Layer 8 of a small transformer language model trained on English Wikipedia (15 layers, counted from 0, width 96).
Take only the direct path to the model's output, skipping the later layers: a vector added to the residual stream pushes a token's score in proportion to its dot product with that token's output vector.

Output vectors of the tokens that the questions are about. A number n stands for n times 0.032.
"ael": -23 -15 23 1 14 -40 -21 -22 -32 2 25 43 -13 -16 -11 -35 -44 40 -48 -10 -16 29 23 -5 13 -57 -4 -8 -9 13 4 35 -13 31 -5 8 38 -39 -21 29 -23 15 15 41 12 19 40 8 1 32 1 -17 10 -37 -18 -1 -3 -37 -1 -16 -10 -9 24 -9 -46 9 3 -47 -56 -32 -6 18 -22 52 0 10 33 14 26 7 57 -1 23 16 -37 5 -14 18 30 14 -15 15 -4 -13 7 39
"iginal": -3 -26 28 -9 -2 -2 -15 -56 -8 -23 39 9 -1 -49 -54 -13 -7 57 -33 3 -6 6 40 28 -17 18 11 -9 -36 -31 55 1 17 15 -33 -27 28 22 0 18 10 -14 31 -11 24 -24 42 28 -33 -11 -6 -9 4 -40 15 -23 21 -1 27 16 -6 4 -19 8 -41 -29 -17 -8 -27 -16 0 -5 -5 22 -17 -3 9 -8 45 2 -18 -9 -18 40 22 -1 -14 -2 22 -13 -16 9 13 -1 60 55
"hem": -22 -20 18 -3 22 -5 -10 -25 -22 -15 10 32 -18 -12 -11 3 -19 24 -18 -32 1 -12 35 15 -4 -12 -16 -5 5 -9 30 -14 -3 0 9 -6 16 -24 13 -21 -20 57 24 32 25 29 20 5 10 19 19 -36 -7 -12 39 -18 -7 -1 17 -12 11 -11 5 -15 9 -49 -4 -26 -7 -29 24 23 -1 3 9 -24 18 -22 17 5 31 -10 19 31 -43 -30 2 -20 1 25 20 -22 4 -5 -7 13
"ature": -17 16 -4 27 -1 -3 -5 -1 -18 -14 -21 19 2 13 19 -10 28 0 5 -31 -9 18 -4 6 -9 -17 16 -2 -18 -9 32 -3 14 15 -8 -16 42 -52 8 14 5 20 -2 -16 3 18 40 24 -20 -9 -10 -58 20 -48 -15 -13 -15 18 -2 -15 -12 16 -4 -19 -16 -3 21 -23 -23 -20 0 37 4 10 30 -2 -12 46 -8 -8 35 -11 13 42 -13 -20 -45 3 -13 12 -9 -10 7 15 33 2
"'t": -6 -13 -4 21 -11 -52 -7 -25 8 -19 52 25 -7 -66 -26 -40 23 1 -23 -21 -45 -2 29 12 -12 -40 62 3 -23 -44 2 29 -20 26 -38 5 23 -19 13 -8 -37 -16 20 -35 9 13 -4 2 29 29 22 -22 -24 -20 23 -45 14 -9 63 33 -1 21 -8 -13 -29 36 22 -9 -25 -52 32 27 -54 30 21 -23 24 2 3 3 36 -15 -21 19 11 -34 9 -9 3 -9 -10 15 39 1 93 52
"ly": 5 -4 -15 4 -31 -31 -4 -7 3 -26 42 -7 -11 -35 -2 -33 8 38 18 19 7 13 19 23 13 -23 7 3 19 4 29 8 -31 9 -15 -10 13 2 3 -43 -2 46 -1 9 -8 26 0 9 20 -19 11 -31 -1 35 -30 -38 8 9 -3 -34 7 -9 4 -2 19 53 2 13 -44 -5 -20 30 8 21 -8 -17 -15 44 11 -17 9 10 12 -5 8 -36 -10 7 -7 -49 -6 16 0 -7 5 -13
" October": -19 3 -4 -2 -8 -15 -13 -15 3 -20 19 17 5 -17 -5 -15 -13 21 -2 -21 -6 11 30 20 -19 -11 31 -14 -7 11 10 -7 -1 -11 4 -14 3 2 41 17 23 -2 17 11 0 -10 2 -5 -7 0 15 -26 13 -6 0 -30 14 8 7 2 -2 5 28 -10 -22 13 -8 -24 -21 -21 -11 9 -15 21 -9 9 -5 5 19 3 6 -8 16 -10 -22 -11 -18 31 3 -4 1 -19 27 16 9 3
"ough": -19 17 15 24 26 -2 -11 -25 -7 -52 11 7 5 -37 -21 2 36 26 -25 -12 -8 -15 15 27 -14 1 8 -7 -33 -28 17 -37 30 3 0 20 20 18 -1 -52 -28 28 22 6 14 -4 -20 2 11 17 46 -36 -14 -18 22 -18 3 -1 31 -16 -13 -9 -4 2 -5 17 21 -15 -19 12 -1 28 -1 -16 19 -25 4 8 -13 6 3 -4 20 11 0 -15 -15 18 14 -3 -22 -10 -5 -18 52 7
"ality": -54 -8 -7 27 14 -7 -25 -28 -16 -5 -1 -16 -20 -22 -16 2 -5 -5 19 -6 -10 -15 24 5 -8 -18 5 2 -18 -21 40 7 -1 21 -6 -15 28 -5 -9 -6 -43 57 6 -30 40 23 -16 23 -31 -12 27 5 4 -30 8 -25 7 11 11 -18 27 14 -36 1 11 -1 10 -7 17 -19 -28 50 -1 8 -3 7 -16 25 12 4 -1 -7 3 47 -33 -32 -2 -17 2 26 23 -7 16 18 43 9
"===\n\n": -25 -32 -41 33 -28 2 -3 -13 3 -26 -11 11 9 -34 12 -26 -11 -11 12 8 -8 14 37 36 -12 29 0 -11 15 -2 6 23 2 16 -15 -22 15 -11 -2 14 -7 12 14 3 29 1 -7 -4 -13 -7 5 -56 15 -13 28 -6 -12 -27 19 -2 10 12 -17 -9 -20 -13 -12 -38 15 -19 -4 27 8 8 -8 23 24 29 -16 15 21 -6 -3 27 -53 12 -18 -1 41 5 -1 -28 33 7 6 16
" /": -8 -14 -3 7 1 2 -7 2 -6 6 6 14 -13 -4 6 14 -13 -17 10 7 -14 6 26 19 -16 5 26 -7 -10 -7 12 15 -9 5 -11 1 9 11 17 2 -6 -8 3 3 -2 21 -10 -12 -8 13 20 -29 -4 -1 -19 -6 -8 -21 27 6 9 -20 5 -6 -30 -11 -9 -30 -20 -3 6 4 -6 24 3 22 19 -4 -1 7 35 -3 35 10 -1 -5 10 -15 0 -19 -25 -16 6 13 -6 -5

Output weights of attention head 1. The head adds the sum of these rows, row i times number i of z. A number n stands for n times 0.0052.
o0: -7 1 30 21 29 7 49 26 -53 -8 30 -19 -30 -21 31 -19 2 38 -3 -7 -1 12 -53 17 0 10 7 52 -28 -20 -15 -5 30 -30 -57 0 -20 14 -20 -24 -29 11 36 -48 -36 -23 10 -41 -47 6 21 13 -37 -23 11 26 15 34 17 -10 -2 0 28 -23 -4 -16 -68 39 -23 71 -31 18 -14 35 -2 -16 -24 -8 33 -19 14 19 20 0 -7 -7 23 -13 -11 -11 12 37 26 5 6 -6
o1: -17 3 -2 16 2 -27 45 23 -3 -30 20 29 2 15 39 -12 -31 8 -47 3 -9 -2 -47 -28 -48 -25 5 30 2 5 -47 2 -1 28 -12 34 7 12 0 35 -37 -33 47 31 11 29 -17 23 54 1 42 21 17 -9 6 29 -6 -17 -22 3 -11 -36 33 -31 36 -1 -2 53 20 -33 27 -23 37 16 5 -5 12 -15 2 -28 -33 -21 -23 -30 18 0 34 -28 20 -21 10 -22 -20 -3 0 -10
o2: -32 6 -1 28 -37 1 12 4 27 -24 -48 -52 49 4 -11 -6 36 17 -14 19 -19 27 20 54 21 30 -1 -24 -15 -30 2 -30 15 -11 56 -33 -22 9 27 -23 28 -28 -1 -13 -3 -6 24 -21 -19 -27 -11 31 62 21 -65 5 61 22 15 7 27 52 20 -62 1 -3 3 -21 14 -49 -69 -13 27 5 0 7 16 37 -4 -18 -24 -8 -21 8 -14 59 -39 52 -5 26 35 -15 0 -73 36 -34
o3: -8 -1 13 -29 -3 -22 -46 10 12 8 5 49 -37 8 -22 1 -24 37 24 -24 19 -53 -10 -41 0 9 -14 39 46 48 32 6 10 13 -10 2 4 5 -17 -3 6 -3 -20 -5 22 -24 -27 -18 31 -36 2 8 -16 40 38 -15 -58 6 -19 -4 -7 -23 -22 45 28 40 1 21 -22 12 62 -7 -15 -2 0 21 44 -32 7 29 -1 6 -6 -39 -13 -38 19 -24 6 9 -4 38 -25 12 -7 13
o4: -30 13 4 27 -78 0 4 7 -15 -21 -5 -4 21 39 0 -36 20 10 -34 12 -24 4 -12 18 -3 -32 9 54 -5 26 2 15 65 5 7 -17 -46 -4 -30 31 -6 -27 -9 -33 -29 8 31 -16 32 4 7 -77 -5 11 8 30 10 -21 -11 12 -51 -32 15 -23 50 2 18 44 35 -23 -30 37 53 -12 -12 3 -5 -12 5 -27 -7 13 -13 24 -7 10 0 -49 -24 -8 2 6 3 -20 36 -6
o5: -22 -7 8 6 12 -16 34 28 29 -11 -17 -39 34 -42 -56 -1 29 53 0 -11 0 29 7 14 -35 17 -29 -5 -25 -14 -21 -21 -15 -9 16 -50 -15 8 50 -33 37 -6 26 -6 -12 -15 -16 -15 22 -43 -49 39 -29 -11 -7 -27 41 64 16 9 29 4 1 -19 -16 -31 -38 -18 -24 -24 -29 37 3 40 19 -10 -44 -14 27 -1 3 -13 13 3 1 39 21 83 12 -36 38 2 36 -36 5 -7
o6: 20 1 21 -13 -28 62 -41 -17 -3 -51 27 -9 -35 49 20 -21 -23 -4 5 -11 20 -13 -8 -3 14 -44 24 -6 1 -6 54 26 23 -2 -13 -8 -12 9 -50 11 -14 27 -48 -3 3 -14 7 23 -15 66 19 -41 32 -28 -11 -2 -22 -15 1 22 -18 -10 7 -1 -1 -26 24 -8 52 -9 -26 38 57 -60 -2 19 -36 -3 -30 47 26 28 38 50 -4 -10 -20 -45 1 3 -80 -9 -10 32 30 42
o7: 45 2 -28 0 -23 48 31 -5 -17 42 62 40 -41 18 13 4 -7 -65 32 69 22 -43 27 -36 -7 -27 27 33 26 -1 -34 38 -63 12 -28 -9 21 -41 7 -38 -15 0 26 3 25 -5 -2 1 51 24 4 7 -16 37 7 18 -8 -22 47 13 -3 -1 22 41 10 -10 -5 -2 23 -37 -3 -17 15 0 -40 -44 1 16 -21 -11 -5 -66 33 18 14 10 -52 -40 14 0 38 -31 12 8 -31 -11
o8: 10 -10 20 -40 40 -2 -22 -41 -8 11 5 13 18 -15 -20 37 36 -4 -42 -47 -19 10 3 -20 -5 -14 -31 -2 31 -2 95 -16 -1 7 -9 -11 58 22 -66 19 -7 4 -18 31 -1 -1 -28 52 22 -57 9 39 -1 15 -4 26 -11 -6 25 -20 -12 -3 -47 7 29 11 -25 19 -37 -10 27 8 -53 -3 49 6 6 -12 -17 13 12 -13 -28 43 5 -9 -33 -14 -5 44 -10 30 -2 -4 17 -3
o9: 0 -14 -1 -17 -75 10 5 33 1 -31 2 -15 24 -15 -28 -1 -7 -27 14 -23 -1 -31 21 61 -10 -47 7 19 2 -20 7 -15 -30 7 -11 -4 -2 14 -18 12 16 -25 -24 -14 14 -9 25 3 14 8 -7 -39 0 25 7 -19 5 18 -20 4 -9 33 18 19 27 19 44 20 27 -40 16 19 34 -54 0 19 -11 16 -58 0 18 17 15 24 13 9 -17 23 -16 24 -13 -59 -1 -10 28 11
o10: -28 -6 7 11 -42 7 9 30 1 -20 4 -14 25 27 -7 -19 -36 4 12 -1 18 4 -39 28 -16 25 -2 3 -22 9 -5 19 -7 -51 26 -38 -23 -5 38 -20 -19 9 -8 -31 1 -30 -13 14 22 16 -4 16 9 -17 -8 -2 29 -6 -7 10 4 -13 -2 -7 -14 -39 32 46 24 -15 -44 56 73 -36 27 -10 -19 -15 13 11 33 20 10 -23 2 10 -38 -2 28 2 0 -1 2 0 3 -8
o11: 34 -3 -2 36 -8 16 12 -10 -4 3 -36 19 31 26 34 -2 44 0 -32 -11 -2 59 25 -20 5 9 28 -14 30 -6 -12 44 -19 35 71 22 -60 -11 2 -49 -7 -8 -12 -4 -39 17 27 -33 11 16 8 -13 -11 -2 -20 10 23 -38 36 -1 -43 -13 33 -17 -32 27 11 -18 25 67 11 -17 -12 63 10 -7 44 -22 14 -58 30 3 20 -18 -19 -23 -18 6 -15 -6 62 -14 -18 28 -59 -44
o12: 0 18 0 13 56 -57 11 -1 -19 3 -8 -15 39 7 2 -5 13 18 8 20 -11 -31 -15 48 -21 -17 -23 -35 9 -2 -50 32 -6 2 -9 21 9 23 -35 4 -37 4 13 -16 -17 14 36 6 -9 16 -30 11 7 13 -11 41 -32 30 -13 11 29 -44 -11 2 13 -44 2 16 -9 12 17 2 -7 39 0 19 54 22 -13 -72 25 16 -6 -20 18 32 28 3 47 -22 -15 -11 -19 -32 13 4
o13: -23 -15 -20 -10 -22 18 7 -12 -14 43 -6 -15 -2 -18 11 39 24 -88 -31 24 15 -32 31 23 0 -2 -15 30 -46 -48 13 -2 16 -20 6 -4 42 -28 -36 2 3 41 -7 -22 43 -34 -6 16 -23 -31 2 19 56 8 -17 -36 -10 -15 -34 -24 8 18 -12 13 34 -26 51 -11 12 -29 -7 -19 -24 -39 -23 -4 29 68 -21 52 -4 -11 -65 11 8 -21 14 1 21 27 -2 8 -13 7 31 38
o14: -30 -4 -44 45 -25 -22 -14 -6 19 -1 -24 -21 -23 66 25 -27 -37 -33 -15 17 -6 12 -6 21 -36 18 -10 -20 -23 -1 -7 7 14 -43 19 -25 -23 11 28 28 -36 -3 9 -13 65 -1 -4 44 -8 10 7 4 85 -45 -26 29 21 -57 -21 0 -7 12 -24 -15 5 -69 74 35 -11 0 -52 11 17 -34 36 -8 32 37 26 11 30 9 -72 -10 44 1 -27 -4 26 39 -6 16 -19 0 26 38
o15: -10 5 -12 40 14 17 -31 -26 31 -36 12 -17 7 20 -30 -11 6 21 -12 15 24 12 -8 -14 -20 22 -23 13 24 43 28 48 -2 -40 -10 6 -3 1 16 4 -6 45 -25 -49 -16 -15 -19 28 27 49 -29 3 33 -19 -38 6 -13 -18 22 15 9 -46 -25 28 11 -56 4 28 -31 16 -15 26 -3 -39 0 26 -14 -31 28 30 25 36 -8 -9 2 7 -5 -34 21 1 -22 -3 -22 3 5 1
o16: 33 -17 -41 14 -30 42 -16 -13 4 22 -11 33 -33 45 32 7 -22 -66 17 56 25 -3 10 -25 9 25 -11 10 25 45 -24 23 -48 1 34 3 -39 -13 40 21 -24 -23 -24 -15 83 -7 -16 38 -14 44 19 0 68 -25 12 1 -25 -70 -39 -17 -6 7 -29 10 -4 -15 66 -2 12 8 26 -9 38 -45 -4 14 30 24 -26 35 10 9 -27 -50 1 -14 -29 -33 37 27 9 -7 -45 7 -14 0
o17: 10 44 27 15 55 -53 -8 -2 -15 -4 11 -20 5 14 -16 -9 14 2 67 43 -57 -24 6 15 -20 5 -45 14 31 18 -14 -7 27 5 -62 15 49 -23 -42 -10 -1 -13 30 -5 2 51 18 -20 -17 15 -45 -9 -18 45 22 39 -47 15 11 7 48 -24 -27 -8 19 -24 -30 -19 -31 -36 4 -15 -6 -3 -7 24 -22 21 -1 -13 -28 -12 2 43 -6 45 41 10 4 7 -48 6 -5 -51 17 0
o18: 32 -1 -14 -20 3 46 -18 4 22 -28 -16 5 -13 21 -3 1 -20 -12 12 -8 10 -2 -33 -39 -20 -28 19 -3 22 12 43 7 -20 6 20 3 -10 5 6 17 -19 -6 -47 18 29 -3 -20 35 37 15 36 23 32 17 -19 8 -44 -33 16 -6 -4 -6 -12 -18 22 -3 -8 19 4 -10 -7 20 38 -59 30 71 -3 -11 3 15 -4 -1 24 -35 6 -37 -51 -32 29 -1 -36 -19 -18 26 29 28
o19: -24 8 -8 16 -19 -19 -8 3 -9 10 27 20 -40 75 47 -49 -57 8 -2 8 -3 -62 23 -9 15 0 28 -28 -23 3 -57 31 0 -31 27 -7 28 23 27 -1 -12 -36 -6 20 42 -11 13 25 -16 31 1 5 30 -24 -5 -13 2 -7 6 20 21 20 6 1 -34 -27 48 16 40 -21 -32 -14 33 -8 -8 -5 9 7 16 -38 6 -25 19 -37 12 31 -40 -38 25 15 -26 4 -40 3 7 -4
o20: 34 7 -45 16 6 -14 36 42 -1 10 -82 -19 64 -17 -31 21 16 -17 -26 37 -24 51 3 5 -36 0 -11 15 -2 -19 -65 -38 -30 41 57 32 -50 -50 37 -8 35 -32 57 31 16 40 -2 -31 44 -35 12 25 21 20 13 13 5 -21 -35 -28 -12 3 2 -49 2 18 -28 10 -26 -13 30 -29 -7 42 15 6 41 11 19 -12 -54 -22 -16 -23 -16 -15 34 39 16 -7 64 -24 -4 -11 -32 -28
o21: -45 18 21 13 18 -18 12 35 7 -26 -31 -5 42 -11 -28 2 37 43 -39 -32 16 17 -22 9 -25 34 -38 -3 -12 -29 24 -11 1 -59 47 -56 -68 0 20 -51 34 32 -1 -33 -14 -44 -1 10 1 -11 -21 27 27 -33 -12 25 24 12 -5 -1 18 9 -8 -45 -12 -23 9 20 -14 36 -43 36 20 12 58 -22 -32 -7 38 30 33 28 15 -40 -4 16 -22 40 22 -10 44 9 9 -10 -20 -12
o22: 35 16 -19 1 28 16 -4 15 16 14 -34 -9 22 56 -8 -5 8 -58 -6 17 15 0 6 -26 -20 -11 7 -5 26 -20 -11 33 -23 -9 69 -29 -67 -56 0 -4 32 -21 -23 3 20 11 11 -11 10 17 2 -2 46 18 17 31 -33 -27 5 -2 -4 -40 -7 -13 4 -14 39 -37 34 -7 -1 4 31 -18 14 12 13 22 -9 12 -12 -29 41 -18 12 -27 -51 -21 53 -2 19 -13 -45 12 -26 0
o23: 22 3 10 -12 -24 -37 11 41 6 -40 -51 -18 -7 -21 -27 -11 14 24 68 17 3 -9 1 -4 16 11 -4 10 6 -6 -15 -13 5 32 -10 -5 -3 32 15 -33 21 -59 -7 -4 6 3 -1 -18 0 -39 -18 21 5 30 -17 -28 -4 19 -46 17 42 38 -22 -41 -16 15 -30 -44 -20 -13 32 -19 53 17 -16 41 -1 43 -11 -6 -31 30 -6 5 -15 3 4 56 18 8 -1 -3 -11 -26 43 24
o24: 52 27 -1 0 19 -2 -70 -8 11 -32 -5 -10 -30 22 -4 27 10 -3 68 30 -14 -15 24 -18 45 -16 -10 -24 -33 15 57 -42 43 -38 -47 19 -2 -2 28 21 -45 25 -14 5 34 14 -35 -15 -52 33 -28 -24 -6 0 11 19 -30 12 -7 27 30 14 -55 3 38 9 -20 -21 -35 -4 -37 -18 -49 -47 19 39 -2 22 17 25 -43 14 26 44 0 -10 7 25 -27 5 -68 34 7 -7 24 41
o25: -18 -18 23 14 3 42 -5 -30 -12 26 36 50 26 -42 -6 14 -1 60 -29 -8 11 10 8 -7 30 15 -16 21 13 34 -4 4 -7 36 -28 9 31 -27 2 -10 29 -3 9 12 -39 4 2 4 31 11 -21 -7 -55 9 38 -7 -29 32 21 -6 11 -3 20 30 6 30 -41 5 -25 39 14 -17 -39 38 -3 -25 -34 -64 -35 -36 -27 3 -2 -31 -31 12 28 -11 -24 -30 41 12 36 -8 -29 -54
o26: -11 -7 -12 39 26 3 -16 -32 -5 2 4 -2 12 -27 -5 1 63 60 -25 24 6 32 -20 -27 -3 12 -9 -5 3 -5 -14 65 27 -12 -4 6 -6 -13 0 -20 -15 37 7 -37 -49 -30 -6 19 -20 23 -21 10 7 -46 -28 0 44 12 10 42 0 -1 11 -46 -23 -34 -30 -8 14 53 -33 28 4 48 -34 -31 -23 -18 -9 7 36 25 -43 12 -5 11 15 -2 -18 -4 46 4 13 2 -7 -7
o27: -18 0 -41 -13 -3 4 41 11 -23 23 23 2 -24 -24 16 6 -7 -35 -7 11 15 -64 -40 10 35 -23 -21 -11 -29 -21 -3 11 30 -23 -15 2 7 -4 18 28 19 -20 1 5 14 11 22 5 -34 -43 18 34 40 -11 2 -41 0 35 -30 4 -1 2 -31 -32 -14 3 40 15 53 3 6 11 -8 -48 -16 24 -13 46 -14 15 21 46 -40 -1 20 14 10 0 -18 22 2 16 14 -16 63 39
o28: -12 6 18 27 -23 -11 -48 22 20 -37 -1 -7 11 38 -2 -41 5 -13 35 -3 18 1 14 -15 29 24 17 -31 -18 23 5 5 8 -35 3 -11 -18 13 48 25 -2 0 -24 -32 2 -23 -20 31 -34 71 -34 -4 29 -38 -10 -32 16 7 -1 36 39 -1 10 -5 -20 -10 47 14 -7 1 -11 11 23 -54 3 -2 3 -1 -1 -1 11 26 5 -14 -3 17 -4 25 11 20 -52 -19 -31 -17 22 -11
o29: 9 -1 6 -12 -9 1 -14 24 34 -9 -27 -23 20 -24 -15 42 16 3 0 6 31 33 9 45 28 16 -3 -8 -64 -36 21 -51 -18 11 -16 28 6 -1 -9 -25 5 52 -2 9 -19 -9 25 -26 -39 21 4 4 -7 11 -15 -17 18 26 -23 -17 12 43 -19 -9 -48 11 -33 4 -30 -11 -40 0 -13 17 2 -10 -49 31 -14 19 -12 23 35 14 -30 7 17 53 -28 19 -3 -30 36 -2 -12 -15
o30: 21 -29 -3 18 26 82 -11 -26 15 -26 29 12 -28 47 18 -10 -26 -1 1 -6 22 37 5 -15 28 15 9 -47 -4 25 9 46 4 -18 21 0 -17 10 17 -7 -57 -23 -29 -34 20 -31 -19 1 -14 36 37 24 19 5 -69 -10 3 -8 45 -23 -7 1 0 -10 16 -37 0 -38 25 35 -21 -15 22 -6 3 25 45 -9 -9 -45 38 24 36 -16 -17 -25 -60 -9 51 -21 -40 -12 -12 1 23 6
o31: -23 -7 -23 3 -39 41 -39 -61 0 -6 25 -34 -27 7 17 -27 -9 -1 47 21 -29 -6 18 11 -3 21 -6 4 67 14 2 -8 2 -29 -45 12 0 -43 1 19 -10 6 -5 -17 44 -2 10 -13 -22 13 -28 -26 38 5 -46 -10 -14 -21 24 5 -19 9 3 14 31 -6 56 -28 4 -3 -24 -24 -10 -55 -29 38 -4 9 -25 6 13 28 -49 48 20 30 -6 -13 -10 15 -11 -15 -15 -24 47 35

Each question shows a token from some text and the vector z that the head gathered there. A number n stands for n times 0.018.

" moved": 4 4 -6 11 14 -8 1 -5 -6 -2 1 -8 -8 11 -3 4 -8 -4 -2 -3 -11 -2 -1 -6 -4 12 0 -8 0 -12 0 6
Which of these tokens does it push up most? "'t"

" to": 16 0 -13 3 12 5 3 -3 -4 13 4 -10 9 5 -1 1 -17 3 -9 -12 -3 11 6 -2 3 -12 -6 -7 -8 -5 -19 -9
Which of these tokens does it push up most? "ough"

" R": 1 -6 -18 -2 -11 -2 0 9 11 0 -8 1 4 -1 -6 0 -2 14 5 -16 8 -2 16 0 3 -5 -7 -13 -11 -3 -6 5
Which three tokens does it push up most, strongest first? "hem", " /", "ael"

" sl": -2 2 4 -4 3 -8 1 -6 -6 3 0 4 -6 1 7 -4 4 2 -3 0 9 3 -3 7 4 -11 -4 -2 2 7 -11 -5
Which of these tokens does it push up most? "ature"

" two": 3 6 2 4 21 -3 7 -6 -11 7 9 -1 3 0 11 9 -7 6 4 -8 6 3 4 12 -3 -17 -1 -9 -5 4 -13 -2
Which of these tokens does it push up most? "ature"

" the": 6 -11 5 -6 -12 -3 -1 -9 0 -6 -10 9 -7 -5 -1 -1 -10 4 -9 -7 0 2 -1 5 12 -6 4 -4 1 6 -6 3
Which two tokens does it push up most, strongest first? "iginal", "ough"

" later": -4 15 2 6 -1 -1 1 -5 -8 -4 2 0 -6 11 16 0 11 -7 -4 8 -10 3 -6 9 -8 -2 8 0 6 -18 4 3
Pushed down most: "ly"

"b": 4 4 -4 -4 -1 -1 7 -1 -5 2 0 6 -5 5 -2 2 -5 -4 7 -3 3 8 3 -1 2 -8 2 0 1 -1 0 -4
Which of these tokens does it push up most? "ature"

"od": 3 1 -3 -1 -4 -2 2 10 -11 -6 3 -4 -5 -5 1 -1 5 6 0 12 -2 -2 4 0 6 -6 -3 -6 -2 0 5 3
Which three tokens does it push up most, strongest first? " /", "===\n\n", "ael"

"ae": 0 2 2 -1 -10 -2 3 0 7 3 -5 -9 1 1 -2 0 -4 5 10 -9 5 0 7 6 10 -6 -3 -3 0 6 1 5
Which of these tokens does it push up most? "ality"

"ved": -5 -2 -2 -4 1 -1 2 -13 -3 -4 -7 3 6 4 2 2 -4 2 -6 -2 2 1 7 -1 6 -7 2 2 3 -3 -2 -4
Which of these tokens does it push up most? "ature"

"gh": -7 2 -6 -7 -3 5 10 8 -5 -1 2 2 -2 -16 -7 8 4 5 11 -3 8 1 9 -2 14 -4 1 -11 3 5 6 -1
Which of these tokens does it push up most? " /"

" de": -5 -8 -4 10 -20 1 -3 -6 12 -3 -7 -1 -5 -3 -10 -6 0 2 14 -7 7 4 6 8 12 -5 -13 0 -3 8 -3 -6
Pushed down most: "===\n\n"

"ing": 4 19 -5 -7 -10 15 -4 -5 -10 4 1 -1 3 -12 -4 8 -6 -2 12 -4 20 1 -4 13 -7 8 6 2 1 6 0 -6
Which two tokens does it push up most, strongest first? " October", "ly"

"oy": -22 15 6 -2 6 -9 1 -2 7 5 -8 4 -3 1 11 5 10 -9 3 -9 18 -16 -3 -7 -5 -3 -9 -8 -1 -4 3 9
Pushed down most: "iginal"

"id": 0 0 2 0 -1 -7 1 -6 -1 1 2 -3 7 -11 12 -4 -4 5 3 13 -3 -5 0 -1 16 -19 -14 -6 3 5 -2 -3
Which of these tokens does it push up most? "ature"

" f": -8 2 -3 6 6 2 -5 1 8 3 2 7 -7 -1 6 2 -5 -6 11 -11 11 1 8 -5 -1 -13 -7 -10 -8 -5 8 -3
Which of these tokens does it push up most? "hem"

"th": 8 10 1 -6 9 5 -1 14 1 5 5 0 -7 14 0 -1 -6 6 -8 1 1 -2 0 -6 -7 -11 -7 -6 -7 -5 -2 -5
Which of these tokens does it push up most? "'t"

"ur": -3 -10 -19 -6 -11 -6 9 -8 2 2 1 1 -4 -4 3 5 5 3 1 -10 3 1 -2 -3 18 -12 2 -8 1 14 -3 -6
Which of these tokens does it push up most? "ality"

" of": 15 20 -5 10 7 5 -7 -10 -1 9 1 -9 16 2 -6 11 -10 3 -16 -3 -15 3 -25 7 -6 7 19 0 7 -4 -9 1
Which of these tokens does it push up most? "iginal"

" W": -3 2 -10 13 -4 2 -2 -7 1 -3 4 7 8 -22 1 0 2 8 18 5 9 5 7 11 10 -13 -14 -2 1 -5 -4 -10
Which of these tokens does it push up most? " /"

"iv": -3 10 10 -6 -1 19 -5 14 -22 7 9 0 -2 -11 9 9 2 -3 -6 -3 21 -5 -5 15 -1 -3 3 -5 1 7 6 1
Which three tokens does it push up most, strongest first? " October", "===\n\n", "ly"

" support": 4 3 -15 -9 0 -11 5 -8 5 4 -1 -3 3 6 14 -4 -7 1 -6 -9 2 -5 -9 -15 0 -8 -7 -14 -2 9 -4 -5
Pushed down most: " October"

",": 9 5 -1 -4 2 3 4 -4 10 -1 -6 -15 3 6 0 -4 -4 17 8 -15 6 -2 1 5 23 -10 -15 -3 -5 3 -8 1
Which of these tokens does it push up most? "ality"

"pt": 0 0 13 -15 -2 1 3 -2 -6 3 -1 4 2 3 6 0 5 4 -1 -1 7 -1 3 4 5 -9 0 -2 3 6 2 9
Which of these tokens does it push up most? "===\n\n"

"og": -9 -3 1 3 -18 4 2 -3 3 -3 -1 10 1 -11 -5 1 9 4 18 -2 11 8 11 11 4 -6 -6 -5 1 4 1 -2
Which of these tokens does it push up most? " /"

"i": -5 7 13 -5 -18 -5 -1 0 1 0 -6 2 -3 -6 3 -7 5 -5 10 5 9 -7 1 6 5 -10 -9 -10 9 4 4 -2
Pushed down most: "iginal"

" c": -12 -13 -4 2 -1 -18 7 -6 2 -11 2 9 5 -6 14 -5 -5 6 -7 9 -5 -2 14 -7 12 -25 -10 10 5 -6 -2 -6
Which of these tokens does it push up most? "ature"

" from": 12 4 -26 14 -4 -10 -3 -2 11 5 -7 -5 -15 6 -10 -10 -15 -9 0 -18 -3 -5 -14 -6 -5 9 -14 -8 -17 3 -10 -8
Which of these tokens does it push up most? "'t"

"ark": 8 -1 3 0 0 2 -1 15 -5 -4 5 0 -8 3 -1 -2 3 0 -6 7 -2 2 -1 2 -2 -4 2 -2 -2 1 8 2
Pushed down most: "ough"

" Alex": 20 26 -25 3 -8 -7 0 -4 -11 -5 4 -21 -9 -5 -2 -7 -17 17 -5 9 1 -6 -16 -2 18 -6 -6 -10 4 11 -8 -23
Which of these tokens does it push up most? "'t"

"ness": -5 -2 -11 5 -13 10 13 -17 -3 3 -3 6 0 -12 -9 8 -3 8 18 -16 7 8 3 14 10 -8 5 -3 2 1 -2 2
Which of these tokens does it push up most? "ough"

" and": 2 3 -4 8 18 1 0 -2 -6 10 1 -14 -3 7 7 9 -9 2 1 -12 -2 3 -2 4 7 -7 -2 11 1 1 1 3
Which two tokens does it push up most, strongest first? "ality", "iginal"

"ist": 10 -5 -45 2 -23 9 22 -16 -22 10 0 -12 3 -10 4 5 -6 17 7 -19 -9 -7 -8 28 18 -23 4 -9 8 -1 -16 1
Which two tokens does it push up most, strongest first? "iginal", "ality"

" Pal": -1 -6 11 -13 -3 -6 -4 -7 -8 -3 -2 12 8 -2 12 -3 9 3 -8 8 9 -3 7 1 1 -12 -3 4 3 5 8 5
Which three tokens does it push up most, strongest first? "===\n\n", "ature", " /"

" a": 8 1 2 2 1 -12 -1 5 -4 0 -5 15 3 1 -2 -4 -1 3 -10 8 -4 1 2 -1 -10 -8 1 -3 -4 2 0 1
Which two tokens does it push up most, strongest first? "ael", " /"

"w": 5 5 7 -1 -17 3 -3 6 1 -4 -4 3 -3 -8 -2 -1 0 -6 7 2 7 -1 -3 4 7 -5 0 -9 4 8 7 0
Which of these tokens does it push up most? " October"

"The": 5 -1 -14 -8 -1 -12 -6 -14 -2 -13 -2 21 9 -12 7 2 -1 0 -7 4 8 -2 7 -13 -4 -2 2 10 -2 -3 -5 -7
Which three tokens does it push up most, strongest first? "ael", " /", "hem"

"ox": -5 6 -6 -11 -2 -2 4 8 -8 -2 9 1 3 -8 21 -1 10 10 1 16 4 2 5 -3 9 -11 -9 -3 1 0 4 1
Which of these tokens does it push up most? "===\n\n"

" It": -4 8 -12 -5 -5 -9 0 -22 7 -11 -5 18 6 -10 2 5 -8 -3 0 0 7 -11 -6 -6 -4 -3 0 -11 -3 3 24 -13
Pushed down most: "ality"